Layer 7 of a small transformer language model trained on English Wikipedia (16 layers, counted from 0, width 128).
A neuron adds its activation times its output weights to the MLP's output. To switch it off is to set its activation to zero at one token and run the rest of the model.
A neuron's activation on a vector x is GELU(weights . x), where the dot is the dot product.

Input weights of the MLP neurons that the questions are about. A number n stands for (n - 500) times 0.0014.
n76: 333 622 453 397 423 453 405 421 741 522 461 414 538 525 310 470 480 259 612 655 642 492 313 415 600 777 540 570 409 657 232 453 471 643 694 668 478 492 504 366 588 276 455 333 275 808 487 564 496 440 463 466 334 652 466 812 425 492 595 560 479 834 433 282 429 410 574 508 216 526 803 521 406 558 513 345 504 600 687 331 313 548 367 398 516 369 703 435 601 416 313 387 517 500 669 476 386 288 520 568 715 387 353 598 606 584 529 387 525 508 504 685 496 673 632 625 438 310 896 328 525 422 375 542 291 808 368 483
n159: 642 443 566 512 480 346 600 532 651 524 504 558 449 492 621 418 344 75 311 604 406 413 342 508 656 694 653 398 361 484 607 515 397 622 547 801 796 566 585 533 674 213 650 645 629 592 331 438 416 379 596 557 879 443 533 599 511 636 560 531 460 492 630 577 297 452 508 521 484 579 475 218 429 480 430 365 414 403 672 639 110 477 484 319 643 496 785 484 581 318 508 500 480 450 484 445 500 469 724 585 546 445 550 779 312 376 427 472 476 790 504 479 424 456 691 504 504 508 567 560 312 424 481 423 356 651 496 349
n171: 530 430 409 555 578 485 561 345 604 524 440 440 455 634 666 595 492 576 632 563 379 424 550 435 516 692 474 469 550 338 314 455 402 614 733 374 574 519 696 398 593 449 486 442 486 526 469 469 560 543 489 480 602 444 419 440 557 505 503 645 500 767 587 522 503 595 555 551 407 477 410 448 500 467 312 460 637 452 633 606 497 519 578 452 640 441 500 446 620 418 421 446 337 537 508 548 343 458 317 513 460 500 411 541 492 303 555 392 640 682 537 407 530 516 574 520 574 516 497 516 452 566 349 485 348 609 479 451
n202: 268 253 630 352 560 368 431 669 484 675 493 421 562 348 496 314 411 431 695 508 463 462 460 270 717 539 484 694 427 508 508 671 500 628 641 481 452 577 692 331 471 493 639 435 377 329 524 472 401 407 360 543 329 585 434 757 266 393 568 408 311 646 391 273 431 629 507 324 417 369 559 443 444 451 496 482 478 382 524 628 398 574 567 668 721 631 431 658 612 548 633 474 504 559 254 440 456 187 586 647 522 624 620 654 668 663 577 634 322 556 579 532 519 443 400 282 595 451 477 591 395 565 464 314 739 738 434 344
n205: 371 593 462 416 582 387 236 430 362 500 597 580 547 456 350 362 496 378 544 641 392 413 542 302 753 564 508 711 573 679 481 497 207 597 714 697 569 504 375 503 429 612 641 459 349 402 341 534 441 539 533 753 493 392 627 493 386 404 526 300 385 511 448 326 654 536 517 384 485 572 372 663 309 584 283 644 407 383 673 601 594 308 650 435 730 374 592 605 407 344 413 446 393 538 442 375 360 532 443 606 454 435 538 624 661 521 533 629 593 396 538 461 775 296 555 534 336 482 659 518 396 445 590 534 741 472 334 578
n210: 411 480 527 358 453 497 548 397 453 611 748 553 433 452 403 393 489 587 483 470 282 500 552 474 469 749 530 616 562 489 500 508 511 517 561 682 352 398 357 518 500 609 421 543 343 514 644 618 409 470 489 653 450 570 506 503 376 500 366 473 546 515 413 517 410 477 548 328 404 598 573 424 620 625 401 598 679 282 386 642 468 464 453 441 511 412 537 441 627 464 453 497 583 521 443 472 590 572 564 448 547 378 324 500 628 431 503 428 598 252 479 470 574 449 721 503 565 594 522 446 599 574 403 534 503 430 605 607
n272: 295 486 385 531 457 267 393 513 659 446 567 514 399 513 491 355 548 661 732 856 461 623 449 459 504 646 712 328 504 460 204 703 434 671 647 658 546 564 741 549 444 369 574 482 125 530 656 652 571 340 262 423 634 342 301 553 256 582 487 372 473 592 473 159 402 416 693 628 570 274 514 403 443 518 323 496 796 784 654 586 423 672 712 483 487 537 585 443 941 474 596 474 321 611 443 561 491 320 478 714 218 198 333 563 617 491 370 402 635 661 578 349 424 597 504 606 633 385 618 504 486 580 185 500 541 753 328 402
n319: 376 457 522 563 405 421 530 538 366 694 648 644 531 278 422 435 426 677 432 588 463 542 298 444 424 400 723 472 465 332 383 500 267 775 599 663 680 488 661 430 655 599 496 385 534 432 491 679 652 496 446 706 731 216 207 467 368 529 327 204 679 369 431 351 536 471 612 426 764 456 326 609 595 369 617 245 678 475 668 195 396 508 718 405 691 547 530 408 692 402 418 525 525 290 672 496 357 463 450 480 309 367 363 599 673 447 581 275 410 582 613 433 614 454 417 189 899 618 500 596 418 336 313 632 647 554 561 541
n324: 453 560 500 377 450 492 500 543 497 460 622 350 341 540 448 459 544 331 422 388 442 532 500 412 406 381 577 596 407 567 698 505 558 481 542 565 441 290 303 507 593 582 524 565 373 528 647 511 385 623 476 636 309 481 429 545 541 636 567 526 457 503 413 527 459 481 602 596 436 430 622 572 484 645 484 533 545 497 607 451 577 508 353 537 578 460 599 550 427 420 434 576 465 550 596 526 557 562 708 534 451 393 449 593 539 417 511 535 535 450 325 443 664 455 462 355 663 551 624 566 598 658 520 374 619 457 570 410
n362: 362 535 547 158 773 272 565 519 851 543 536 619 559 386 418 683 522 329 469 492 605 341 504 683 508 520 520 518 340 622 441 536 383 820 634 461 718 228 496 677 544 567 745 707 515 686 642 409 477 444 606 469 500 547 640 542 511 381 618 573 589 626 465 689 489 375 551 617 485 444 508 243 365 317 566 489 425 367 636 527 258 359 519 567 515 397 504 783 481 404 578 381 561 302 447 496 201 496 709 383 478 364 524 489 410 426 546 473 446 392 524 232 561 360 422 326 527 443 654 568 418 614 413 447 457 447 500 547
n485: 611 328 475 496 583 560 375 463 636 573 531 667 302 404 441 619 343 330 391 778 714 384 372 483 649 674 436 618 202 649 521 681 484 420 673 603 651 344 427 556 402 210 516 374 638 454 621 575 452 677 360 381 535 278 504 576 443 484 730 609 439 642 512 402 284 436 595 446 540 651 450 400 318 432 380 422 460 402 559 488 421 571 669 445 309 274 532 500 643 383 471 425 415 596 492 595 513 422 401 585 372 453 572 751 571 762 533 366 656 658 550 36 431 512 666 617 343 782 751 264 529 584 485 415 417 556 383 381

Output weights of the MLP neurons that the questions are about. A number n stands for (n - 500) times 0.0014.
n76: 298 412 538 658 516 377 599 430 489 573 531 215 504 535 607 533 536 451 535 381 423 385 500 562 480 441 407 760 560 515 329 489 470 412 517 450 518 545 503 625 466 480 434 497 464 470 411 429 537 865 413 408 649 558 715 536 542 562 536 708 810 610 736 579 584 602 500 582 494 536 367 496 506 503 394 323 376 199 339 320 601 442 517 471 574 510 345 523 477 655 701 636 437 391 264 482 491 497 447 324 365 557 526 536 503 463 510 567 490 403 312 588 565 514 304 469 711 528 483 509 503 523 480 440 695 417 539 512
n159: 503 632 698 593 340 470 608 448 411 552 286 437 648 638 692 566 455 555 483 588 389 465 522 478 535 462 326 472 537 577 687 660 592 534 385 525 434 422 449 440 394 472 423 718 452 393 410 486 496 591 709 566 297 452 641 473 710 322 417 687 266 458 503 631 669 637 714 747 580 728 525 337 562 371 594 548 493 439 464 334 315 449 555 412 447 605 468 375 416 516 669 280 792 336 420 445 311 390 484 459 438 440 554 770 552 385 590 510 411 348 515 662 389 496 447 513 468 536 415 484 279 447 547 484 470 577 252 360
n171: 363 550 416 497 332 304 479 579 364 711 574 451 470 352 479 530 420 513 482 468 526 470 563 711 557 424 548 542 503 518 536 570 489 492 329 434 458 389 516 617 425 389 608 587 481 431 364 495 659 459 411 460 474 651 533 530 497 628 543 486 375 281 559 607 442 552 540 560 490 557 587 360 678 450 531 485 422 531 542 484 512 460 403 429 336 511 500 535 531 822 544 337 676 452 417 581 558 511 549 358 481 581 545 459 449 602 592 628 588 475 442 526 436 402 555 387 293 628 470 427 559 533 565 515 521 705 532 465
n202: 349 579 535 607 308 393 418 581 433 371 539 482 515 403 540 504 386 268 652 444 562 358 333 528 541 244 290 631 468 497 452 637 410 649 657 452 467 457 605 555 376 596 542 598 487 469 306 563 334 632 456 463 408 553 363 463 550 461 288 563 513 571 500 395 630 424 437 629 465 319 451 629 402 279 570 556 500 360 224 327 416 654 715 621 497 581 524 621 504 496 388 624 599 618 481 646 601 578 621 310 309 532 386 554 590 418 527 705 533 572 525 609 601 354 333 656 556 541 558 512 544 548 460 630 771 518 643 639
n205: 645 560 624 474 487 531 621 645 559 333 338 560 491 668 552 627 288 545 490 417 547 544 602 410 497 572 325 582 677 408 324 489 429 445 641 658 512 669 490 581 495 369 458 485 587 486 615 492 522 505 453 508 543 409 421 328 441 427 449 442 505 564 297 441 476 537 122 497 482 553 580 544 592 536 425 636 439 425 589 474 593 399 447 484 579 528 636 391 442 306 538 500 408 482 566 557 535 477 508 579 468 574 438 615 524 515 431 436 476 462 274 594 520 354 457 510 519 477 413 505 415 524 809 512 422 452 524 614
n210: 505 453 420 415 340 364 397 612 449 570 351 515 759 503 395 744 450 542 308 508 617 526 430 587 423 494 434 412 552 734 569 405 444 384 559 462 622 497 606 466 643 366 377 406 582 453 440 626 553 460 491 551 513 626 387 556 630 521 551 500 522 486 459 524 541 317 564 547 582 523 388 494 398 212 548 468 599 619 369 483 531 608 536 489 375 592 412 585 316 614 511 591 500 588 549 439 465 512 449 497 403 662 539 229 446 535 500 363 404 579 659 625 607 467 462 421 350 569 474 582 443 619 539 403 494 560 557 503
n272: 654 654 463 568 643 362 615 484 421 431 479 445 350 496 119 526 560 310 542 320 193 420 400 749 445 315 422 500 606 566 542 876 460 329 749 355 600 284 512 543 480 536 649 473 449 532 538 547 516 389 754 461 660 461 472 478 487 496 532 557 595 611 361 573 488 517 30 686 380 618 451 276 711 423 640 595 543 430 283 412 371 546 219 508 552 566 460 736 414 542 395 604 281 409 594 462 518 592 481 382 307 454 626 453 606 608 638 536 387 436 585 575 556 631 855 463 691 402 722 402 508 540 435 795 370 616 311 733
n319: 507 535 543 756 489 635 424 470 462 766 484 628 408 620 500 446 492 626 532 453 489 414 413 382 523 511 805 546 685 657 705 645 500 481 434 687 436 562 701 484 347 248 449 453 333 604 424 386 619 568 439 541 422 445 504 545 746 516 736 492 572 356 525 562 344 580 654 388 486 444 283 365 743 535 395 247 493 741 648 277 574 606 559 632 730 637 396 410 707 363 404 346 519 372 328 337 391 702 362 584 474 431 416 605 359 383 444 354 467 393 536 354 535 593 421 406 833 393 603 414 448 458 229 360 485 701 517 331
n324: 440 500 447 535 489 388 500 394 513 714 577 585 401 208 481 386 332 478 410 403 569 521 434 721 514 608 536 448 521 500 538 494 331 553 374 486 562 478 486 561 587 242 488 486 342 465 413 584 593 357 534 458 521 697 512 659 455 548 480 447 637 380 446 531 448 552 405 574 497 619 465 338 655 450 749 442 497 597 405 569 454 467 497 408 355 619 349 511 615 727 581 377 629 294 497 569 583 473 497 458 491 568 503 359 446 572 474 518 466 517 711 538 369 435 612 547 391 510 491 529 452 509 538 606 401 673 585 507
n362: 399 711 593 336 364 534 503 439 489 534 315 727 532 559 441 375 577 535 639 350 622 648 439 612 607 552 651 355 459 485 549 466 444 567 583 497 710 519 434 476 516 490 598 624 586 309 432 633 447 364 307 590 512 667 461 250 558 375 513 377 766 487 433 604 572 455 680 506 482 548 437 595 536 288 584 563 545 550 416 525 419 707 561 491 507 342 487 490 681 436 427 351 363 507 568 404 581 578 476 548 337 463 559 684 382 458 202 717 503 294 431 466 470 470 466 613 560 511 421 619 481 536 563 234 388 554 491 447
n485: 526 397 497 459 569 578 536 604 575 504 797 445 469 693 513 378 637 257 482 524 491 511 591 747 647 573 506 422 291 463 518 291 544 590 569 631 381 527 497 543 298 572 596 311 600 475 389 443 613 402 590 424 460 613 683 543 529 647 582 598 550 389 517 455 450 513 631 485 395 464 412 553 417 437 481 441 588 516 329 482 600 646 359 595 522 427 500 613 651 471 361 597 451 393 319 555 386 513 486 464 509 465 666 270 433 353 360 339 440 457 523 689 514 449 544 426 635 566 594 480 521 376 381 521 470 561 677 381

Each question names a token from some text and the token that comes next. It shows the vector x that enters the MLP there. A number n stands for (n - 500) times 0.01.

Then comes g, the gradient of the next token's log-probability with respect to the MLP's output, scaled to length 1. A neuron's effect is roughly proportional to its activation times (output weights . g). A number n stands for (n - 500) times 0.00089.

"ial", then " s"
x: 413 503 531 608 448 484 469 510 513 347 422 576 516 547 505 529 625 574 590 491 632 505 499 556 466 495 569 567 543 485 447 524 523 549 537 566 463 505 492 471 524 459 463 590 457 557 509 454 528 477 508 470 468 511 447 482 534 535 492 503 489 465 464 452 497 538 129 431 502 538 489 455 541 512 477 522 566 496 571 552 513 547 500 516 496 558 388 483 445 620 495 537 513 471 517 356 473 456 518 432 429 566 579 510 518 524 535 510 565 586 429 476 358 592 507 531 439 403 473 564 474 616 447 479 460 493 411 486
g: 598 511 639 595 606 527 471 535 532 525 501 345 373 392 462 570 403 380 510 430 530 508 507 517 324 619 415 530 415 573 468 584 569 586 362 403 373 631 500 271 670 589 550 443 522 551 528 323 429 438 586 549 658 389 657 632 585 644 560 525 514 649 503 526 405 553 384 444 376 451 506 369 535 614 409 453 549 380 302 641 597 586 301 415 433 550 564 502 429 441 489 554 398 444 586 517 630 546 571 356 675 618 379 189 534 440 516 476 569 345 562 524 434 426 623 315 410 514 487 504 664 438 591 573 700 414 592 601
Which neuron, switched off, lowers the next token's probability most? n272

" p", then "ump"
x: 521 503 515 561 368 557 503 458 491 463 385 419 563 590 525 384 567 568 410 497 478 444 535 435 469 347 488 423 556 515 588 382 603 497 491 506 543 512 507 474 563 537 407 488 434 482 509 562 507 537 482 477 413 553 556 539 507 534 453 378 547 492 529 493 520 557 234 500 521 456 532 468 548 582 572 417 412 525 480 494 560 589 464 551 551 586 440 523 403 502 414 608 519 549 467 461 558 423 601 474 484 567 550 511 518 512 506 392 553 458 461 592 538 493 566 432 442 496 440 528 472 537 609 487 517 479 522 449
g: 467 435 715 476 569 438 528 342 537 429 566 409 272 482 453 371 579 468 418 573 559 600 408 536 435 526 358 462 500 634 398 492 559 649 457 396 499 474 502 453 579 580 407 567 345 479 726 701 803 612 536 488 541 613 474 609 523 438 398 419 379 539 523 524 655 461 610 346 572 577 473 406 451 551 619 626 529 532 576 642 287 533 555 536 442 440 507 394 497 363 299 582 450 480 372 496 632 440 302 623 215 458 326 447 591 384 524 647 595 503 453 559 509 585 538 489 529 427 602 492 449 416 592 661 382 541 509 494
Which neuron, switched off, lowers the next token's probability most? n324

"\n", then "D"
x: 564 551 521 612 508 541 490 552 473 376 402 493 560 587 522 552 486 485 558 509 471 500 518 450 511 473 517 526 497 496 469 465 476 464 504 601 464 571 439 439 498 517 515 556 513 439 478 475 467 538 485 510 442 467 524 370 538 451 437 480 468 544 440 578 481 552 225 475 501 505 502 598 459 472 437 511 434 499 537 478 531 467 523 514 510 564 481 440 396 255 534 524 461 550 542 494 480 475 475 528 471 504 484 611 501 513 480 484 519 487 476 514 493 444 493 467 530 517 479 524 482 509 660 509 547 412 482 665
g: 502 553 364 343 439 461 325 412 438 450 338 615 463 416 660 583 558 758 497 452 678 609 588 462 457 419 506 649 525 468 264 433 469 616 498 455 622 479 434 403 318 437 611 653 557 611 593 502 398 440 530 479 536 620 472 524 445 471 647 424 686 332 628 446 460 477 600 421 464 366 510 511 542 491 549 698 539 445 487 509 482 508 512 506 522 579 486 643 524 506 298 571 535 413 579 490 418 697 679 484 420 553 454 709 596 384 430 498 717 395 442 672 571 449 477 454 545 478 377 379 310 524 466 440 249 532 431 527
Which neuron, switched off, lowers the next token's probability most? n205

",", then " \""
x: 544 484 600 575 422 546 441 544 530 413 413 566 540 522 446 597 499 500 534 454 517 491 518 481 466 395 524 518 614 486 430 483 524 468 565 545 465 565 424 399 416 537 515 499 535 486 500 506 439 519 460 546 495 473 535 400 489 481 503 471 421 577 531 568 483 517 107 473 558 482 518 572 488 496 432 546 460 482 529 496 521 519 509 477 556 522 538 461 459 360 475 510 492 501 491 488 477 564 514 535 499 540 474 516 500 539 456 526 474 464 512 517 513 528 493 450 501 486 543 504 486 493 593 542 529 406 452 652
g: 524 391 529 402 454 685 384 612 502 659 489 628 679 495 480 566 531 685 442 484 521 423 398 541 689 359 448 420 518 431 538 458 605 706 669 472 422 510 359 786 413 503 442 543 464 505 482 624 647 663 448 565 492 573 602 479 406 468 689 431 660 454 500 491 584 431 492 449 426 579 449 291 595 510 351 516 549 524 444 338 474 473 391 352 504 345 436 349 542 416 642 481 481 586 447 543 717 401 485 448 441 500 374 385 535 549 382 495 560 336 327 379 555 546 623 308 496 357 434 675 502 550 510 665 469 573 510 489
Which neuron, switched off, lowers the next token's probability most? n205

"ington", then " and"
x: 435 457 530 445 473 455 532 518 415 501 562 546 530 474 441 666 604 465 494 506 472 542 562 522 483 469 503 489 572 558 549 494 540 431 420 665 334 438 435 506 380 524 346 443 454 417 552 494 433 523 562 417 474 594 459 559 515 586 427 469 512 456 465 542 482 558 265 499 507 579 520 461 549 408 635 526 372 460 446 515 592 619 474 555 485 506 465 502 407 755 409 574 523 516 529 509 611 523 593 490 493 515 441 448 475 519 505 541 586 427 387 601 511 595 515 514 521 471 388 523 491 505 531 492 510 348 503 510
g: 580 307 520 347 436 431 556 327 498 511 446 557 470 582 461 729 446 501 497 356 551 424 532 442 419 389 586 603 691 405 478 504 565 390 542 292 547 616 429 552 522 483 433 591 487 438 373 540 396 243 688 558 310 511 468 570 525 559 497 355 351 453 637 420 545 620 591 466 552 555 647 510 514 353 388 567 402 362 518 471 505 536 577 536 446 653 339 479 532 315 390 432 386 606 613 319 652 466 611 618 582 568 508 385 405 545 569 482 449 386 526 570 520 745 428 669 473 439 540 640 634 585 546 647 533 474 661 498
Which neuron, switched off, lowers the next token's probability most? n210

"ons", then " who"
x: 530 550 372 462 494 520 551 454 469 411 496 523 617 416 540 573 512 529 505 511 470 616 549 523 480 528 473 485 532 526 533 507 519 439 423 553 479 434 498 441 417 440 433 537 368 466 493 433 471 507 413 510 441 503 405 605 482 468 512 507 491 555 517 562 462 532 240 483 453 453 539 476 467 546 578 545 459 461 464 483 533 630 439 587 480 472 561 424 442 752 450 553 581 630 552 471 468 362 476 489 581 599 482 532 532 481 555 535 506 426 400 629 372 625 549 493 500 413 413 486 561 495 526 502 531 519 569 556
g: 457 524 725 528 412 662 592 269 738 651 450 612 491 464 362 597 412 619 521 446 400 507 357 361 373 485 511 723 502 550 450 555 464 572 621 463 430 514 515 259 398 533 478 523 505 464 405 501 453 524 340 411 555 498 517 565 523 442 430 462 528 477 451 361 649 743 378 570 563 322 546 571 370 493 453 564 422 411 478 301 543 519 647 664 538 396 620 460 590 438 474 422 667 362 476 501 359 541 505 585 429 397 528 547 407 600 634 713 379 566 370 604 672 594 440 334 403 563 530 484 401 564 497 489 539 562 570 554
Which neuron, switched off, lowers the next token's probability most? n76

"ext", then " no"
x: 630 606 480 571 528 459 395 553 493 405 360 566 520 490 508 466 614 489 491 499 574 615 522 572 482 462 418 489 462 634 698 510 470 443 493 405 456 497 377 427 493 461 478 463 490 551 367 562 385 519 408 413 455 498 607 527 550 528 704 504 562 424 519 504 477 429 318 504 556 476 525 531 445 389 533 531 473 531 487 522 578 512 442 465 416 561 427 497 493 752 438 575 531 573 577 464 567 318 468 526 451 546 451 487 497 499 564 495 422 502 524 401 441 516 495 529 424 498 390 484 521 532 521 508 580 545 491 499
g: 527 474 504 780 523 476 447 469 461 572 580 475 497 430 411 411 531 542 619 447 429 562 638 693 444 356 426 542 473 600 393 550 474 303 441 412 517 665 386 702 431 405 510 450 626 531 484 512 460 520 568 553 472 478 584 345 561 536 513 705 275 528 531 470 544 686 406 492 547 399 281 384 550 559 633 490 528 588 362 472 555 453 423 509 573 488 489 476 320 601 486 406 394 518 475 412 510 793 493 521 574 714 710 366 599 367 486 425 398 573 323 487 665 605 537 418 505 586 563 511 436 282 520 555 379 519 339 513
Which neuron, switched off, lowers the next token's probability most? n485

" road", then " between"
x: 487 612 626 441 499 559 464 524 466 464 480 474 557 466 483 482 541 452 520 416 416 461 547 455 501 501 437 485 550 575 586 523 564 502 464 447 540 523 455 518 385 481 452 457 478 520 452 454 471 492 535 505 345 440 506 481 525 452 458 456 476 484 585 553 536 512 213 413 512 459 557 462 505 464 694 427 498 470 482 525 603 466 418 582 437 466 473 504 402 646 534 521 500 632 425 397 561 529 513 464 550 568 641 440 683 581 539 502 511 462 442 540 459 545 494 596 448 475 390 611 502 512 570 470 551 505 449 576
g: 424 471 359 560 391 573 517 532 522 529 575 626 592 471 362 445 451 379 584 555 461 522 611 378 495 427 430 674 458 472 369 395 556 602 562 542 579 700 375 375 553 550 517 500 303 454 497 655 327 421 307 456 504 704 445 414 538 670 322 617 595 553 409 398 305 407 476 459 616 499 458 421 421 458 570 495 436 613 554 538 591 407 589 563 881 394 408 438 515 403 585 454 554 517 554 439 465 563 492 334 472 702 591 394 529 580 524 477 406 675 567 338 508 472 513 592 691 599 467 382 479 503 415 560 677 393 472 546
Which neuron, switched off, lowers the next token's probability most? n202

" side", then " of"
x: 434 502 575 560 419 543 520 644 481 464 354 524 537 520 514 526 536 506 543 491 411 476 594 452 471 379 431 494 528 507 573 529 620 541 569 449 414 536 536 470 567 452 538 467 491 486 496 464 468 551 531 470 487 521 532 477 528 526 424 481 521 504 476 491 524 527 86 493 478 505 533 446 534 513 632 429 491 474 429 494 592 506 472 545 529 528 482 478 405 617 560 485 477 593 481 466 486 397 476 542 512 461 492 476 489 601 526 471 507 593 465 595 602 467 386 493 476 510 318 534 483 499 551 491 477 471 504 529
g: 392 654 502 431 525 429 484 772 365 552 402 310 486 614 444 506 476 701 609 520 673 422 438 552 498 357 647 425 483 665 433 501 484 544 599 421 561 460 547 445 640 397 411 663 483 554 333 492 440 372 306 492 592 553 327 480 506 552 512 526 553 540 585 462 292 448 472 596 517 664 586 396 504 683 503 447 463 567 477 451 447 637 551 698 467 484 575 461 568 392 547 387 314 512 613 475 591 466 528 322 238 366 450 517 595 417 552 452 526 743 474 536 556 560 643 530 489 520 473 374 329 518 579 538 313 562 409 537
Which neuron, switched off, lowers the next token's probability most? n202

"f", then "icial"
x: 417 513 352 556 546 537 538 514 562 417 379 560 550 510 523 558 582 630 561 521 578 484 464 551 452 482 637 498 630 523 500 506 536 414 503 478 375 543 559 458 471 462 464 542 468 456 445 430 491 456 542 492 525 551 529 553 487 482 402 498 583 414 452 457 502 458 272 336 515 439 515 622 550 471 337 526 561 571 478 598 595 533 505 522 513 524 500 487 428 638 531 545 446 533 461 442 461 449 381 453 432 512 518 444 547 640 485 590 484 521 449 408 419 431 427 572 458 503 403 469 640 597 546 483 493 459 415 510
g: 594 527 443 355 528 365 469 683 504 460 374 515 500 568 415 530 468 375 642 514 501 448 575 459 494 567 348 410 531 423 606 514 405 465 594 601 608 467 508 493 394 583 445 644 455 485 639 528 553 457 693 489 525 609 410 454 506 599 715 442 504 430 532 486 385 279 676 626 576 400 512 638 477 468 332 660 519 522 577 648 461 471 601 334 315 454 410 401 429 434 400 465 521 516 477 486 513 403 476 435 629 339 672 657 383 518 644 819 481 418 637 345 428 488 448 518 319 542 547 755 484 373 515 356 418 584 440 522
Which neuron, switched off, raises the next token's probability most? n272

" the", then " w"
x: 530 558 453 532 504 573 484 580 483 456 480 469 518 547 436 515 509 486 544 543 494 526 519 500 540 484 488 532 542 552 511 496 534 500 552 568 472 507 427 433 513 531 435 558 533 518 520 503 506 467 528 432 485 476 533 458 521 495 498 532 456 540 468 518 479 491 17 469 485 491 485 511 458 556 402 539 448 471 522 457 476 477 516 489 536 527 572 469 493 417 526 551 470 498 481 491 455 502 485 525 505 449 535 561 562 521 487 478 536 472 436 492 522 481 568 508 518 498 446 501 502 532 597 476 525 389 423 593
g: 513 393 497 527 366 557 677 574 599 578 434 510 463 475 478 537 531 495 613 377 539 589 625 476 324 338 667 571 737 495 484 534 327 388 454 483 495 527 713 438 576 469 456 436 501 573 720 331 681 620 536 502 435 634 584 554 484 400 664 414 479 510 531 394 433 830 470 481 457 516 542 400 487 592 387 495 639 558 220 589 424 369 304 434 527 601 649 530 552 599 524 348 369 494 636 400 438 332 545 537 386 399 410 452 626 442 566 518 470 591 537 446 471 421 620 361 643 454 481 476 431 460 471 393 425 514 467 481
Which neuron, switched off, lowers the next token's probability most? n205

" no", then " long"
x: 566 598 591 472 370 526 471 426 524 426 525 488 506 564 524 517 534 489 524 462 526 373 580 554 447 430 582 523 448 591 559 501 598 514 435 386 484 559 456 414 506 421 557 527 468 393 567 479 516 528 519 464 548 453 487 531 509 443 578 497 538 406 524 572 490 446 235 545 506 470 465 447 425 542 540 491 496 462 497 535 519 469 419 494 485 575 449 374 490 642 414 620 409 524 504 467 499 449 601 483 530 650 613 619 473 462 457 416 549 543 449 633 556 496 594 652 493 503 261 547 522 481 552 483 410 467 525 499
g: 488 509 502 484 581 414 576 549 431 535 578 397 342 419 395 516 483 414 442 584 499 487 517 693 523 355 456 469 451 651 619 470 353 406 484 362 466 542 584 393 392 527 415 375 450 435 509 664 391 471 395 564 512 511 801 493 451 781 658 549 461 766 512 382 345 589 389 473 477 583 485 480 652 651 383 643 545 538 256 644 596 439 530 454 438 354 464 473 408 480 547 573 432 518 532 568 225 672 508 436 491 499 444 476 498 479 442 608 481 482 591 597 488 515 704 456 437 533 496 356 554 653 482 504 297 629 556 589
Which neuron, switched off, raises the next token's probability most? n159

",", then " for"
x: 548 522 441 528 486 527 498 491 508 422 414 527 524 550 461 515 498 484 545 500 487 498 524 422 519 493 498 553 563 518 431 483 454 432 522 576 542 533 445 415 495 545 461 531 510 515 469 500 459 501 516 472 500 452 514 441 484 475 458 527 438 572 445 596 542 488 56 469 553 511 499 562 435 543 442 544 484 479 494 492 503 517 524 498 578 541 516 455 446 426 482 517 466 523 520 491 469 508 463 532 530 502 479 565 509 499 468 465 475 494 473 555 535 490 519 481 498 518 599 531 531 532 578 554 540 334 462 649
g: 499 602 555 580 324 571 471 603 561 526 389 453 501 379 516 575 545 626 643 424 496 634 548 420 453 565 625 389 493 614 556 352 345 301 531 635 419 658 403 424 597 553 583 299 569 682 497 372 331 431 502 523 434 483 331 473 563 537 545 539 493 344 520 515 578 653 500 572 517 402 640 478 555 428 464 302 633 503 383 483 412 736 519 451 552 599 517 394 633 597 528 508 342 600 507 276 369 708 341 600 388 433 514 579 631 363 601 548 371 534 424 380 522 619 618 417 410 534 446 410 533 459 456 374 456 642 625 515
Which neuron, switched off, raises the next token's probability most? n205

" found", then "ation"
x: 519 582 651 655 521 568 595 473 521 369 462 541 522 549 606 535 487 481 503 428 564 456 524 508 473 433 486 534 513 510 570 495 501 485 504 461 574 473 571 511 502 487 420 504 533 490 512 509 383 488 471 522 490 404 433 414 567 523 544 507 479 449 467 597 550 540 108 523 539 473 361 517 469 425 461 459 523 448 439 549 581 488 447 624 541 515 522 518 562 556 407 489 415 524 512 457 595 583 444 514 482 650 537 517 435 487 510 569 452 356 459 489 502 462 543 492 530 471 442 528 455 532 509 488 471 549 487 517
g: 676 481 477 625 508 454 580 390 670 393 416 596 676 597 576 410 490 515 427 573 658 496 316 543 382 362 506 526 491 565 478 448 348 590 344 562 506 484 374 737 546 673 447 599 472 308 605 359 583 448 484 590 397 476 419 379 515 523 523 481 282 548 526 631 576 331 549 550 489 687 390 435 560 414 555 534 542 553 524 459 518 487 542 468 402 467 394 531 679 514 583 468 600 551 567 505 485 260 517 608 531 391 458 441 535 516 325 652 659 406 458 577 460 290 459 729 339 489 475 651 371 547 500 454 670 379 396 487
Which neuron, switched off, raises the next token's probability most? n159

" cal", then "ories"
x: 493 526 645 516 400 578 454 415 497 371 407 465 551 620 519 428 544 515 472 437 565 386 560 524 487 460 323 433 536 460 513 548 642 543 490 485 526 500 470 457 493 457 505 512 458 456 484 476 489 450 470 522 490 472 449 498 530 476 528 464 518 606 587 400 548 533 231 588 516 414 487 431 474 488 627 526 358 592 569 442 573 545 454 493 472 465 464 395 573 640 512 575 521 481 499 448 415 444 593 535 418 546 576 526 521 594 552 454 453 520 492 526 562 614 451 661 548 584 395 528 454 595 549 460 503 456 463 474
g: 612 472 644 466 464 673 487 510 456 403 427 239 437 429 677 388 569 433 512 589 418 450 559 567 650 552 399 418 349 613 572 480 338 425 518 220 450 491 460 543 453 532 459 448 656 524 389 483 639 424 468 482 457 413 555 625 533 577 661 716 361 444 444 701 461 561 443 413 300 456 584 425 425 575 264 558 401 466 535 463 451 434 394 436 521 416 722 533 716 455 533 513 477 347 577 590 385 517 554 455 718 492 599 654 512 424 527 563 618 566 498 562 382 364 575 492 460 680 447 484 478 432 608 408 568 604 534 588
Which neuron, switched off, raises the next token's probability most? n485

"ep", then "s"
x: 580 552 619 543 391 571 412 538 461 401 274 623 536 627 480 465 535 544 472 463 536 594 559 471 508 552 516 436 525 466 557 497 503 442 526 524 500 483 422 530 465 527 498 485 510 565 406 504 418 499 562 459 484 572 499 468 473 461 470 513 508 454 502 567 514 343 411 637 489 489 491 466 447 525 515 469 445 494 548 493 451 491 495 603 543 605 544 487 533 687 449 464 590 571 540 415 542 573 499 408 455 504 547 647 422 463 418 326 560 704 574 470 241 577 511 493 431 410 398 605 417 487 506 468 477 490 465 506
g: 560 414 511 631 510 608 441 405 331 525 460 563 373 438 381 573 471 441 370 506 634 469 580 610 474 505 576 542 474 585 614 504 553 529 528 442 338 414 499 579 379 379 617 516 665 751 430 439 397 535 570 619 467 583 625 477 451 316 588 447 538 785 376 355 437 606 454 387 694 416 540 412 425 462 479 461 440 374 522 597 647 441 366 718 398 455 446 563 470 538 596 746 443 418 248 549 637 396 438 448 433 435 551 719 277 540 561 550 595 451 497 546 453 541 514 301 481 408 464 532 572 516 539 553 505 610 389 536
Which neuron, switched off, raises the next token's probability most? n159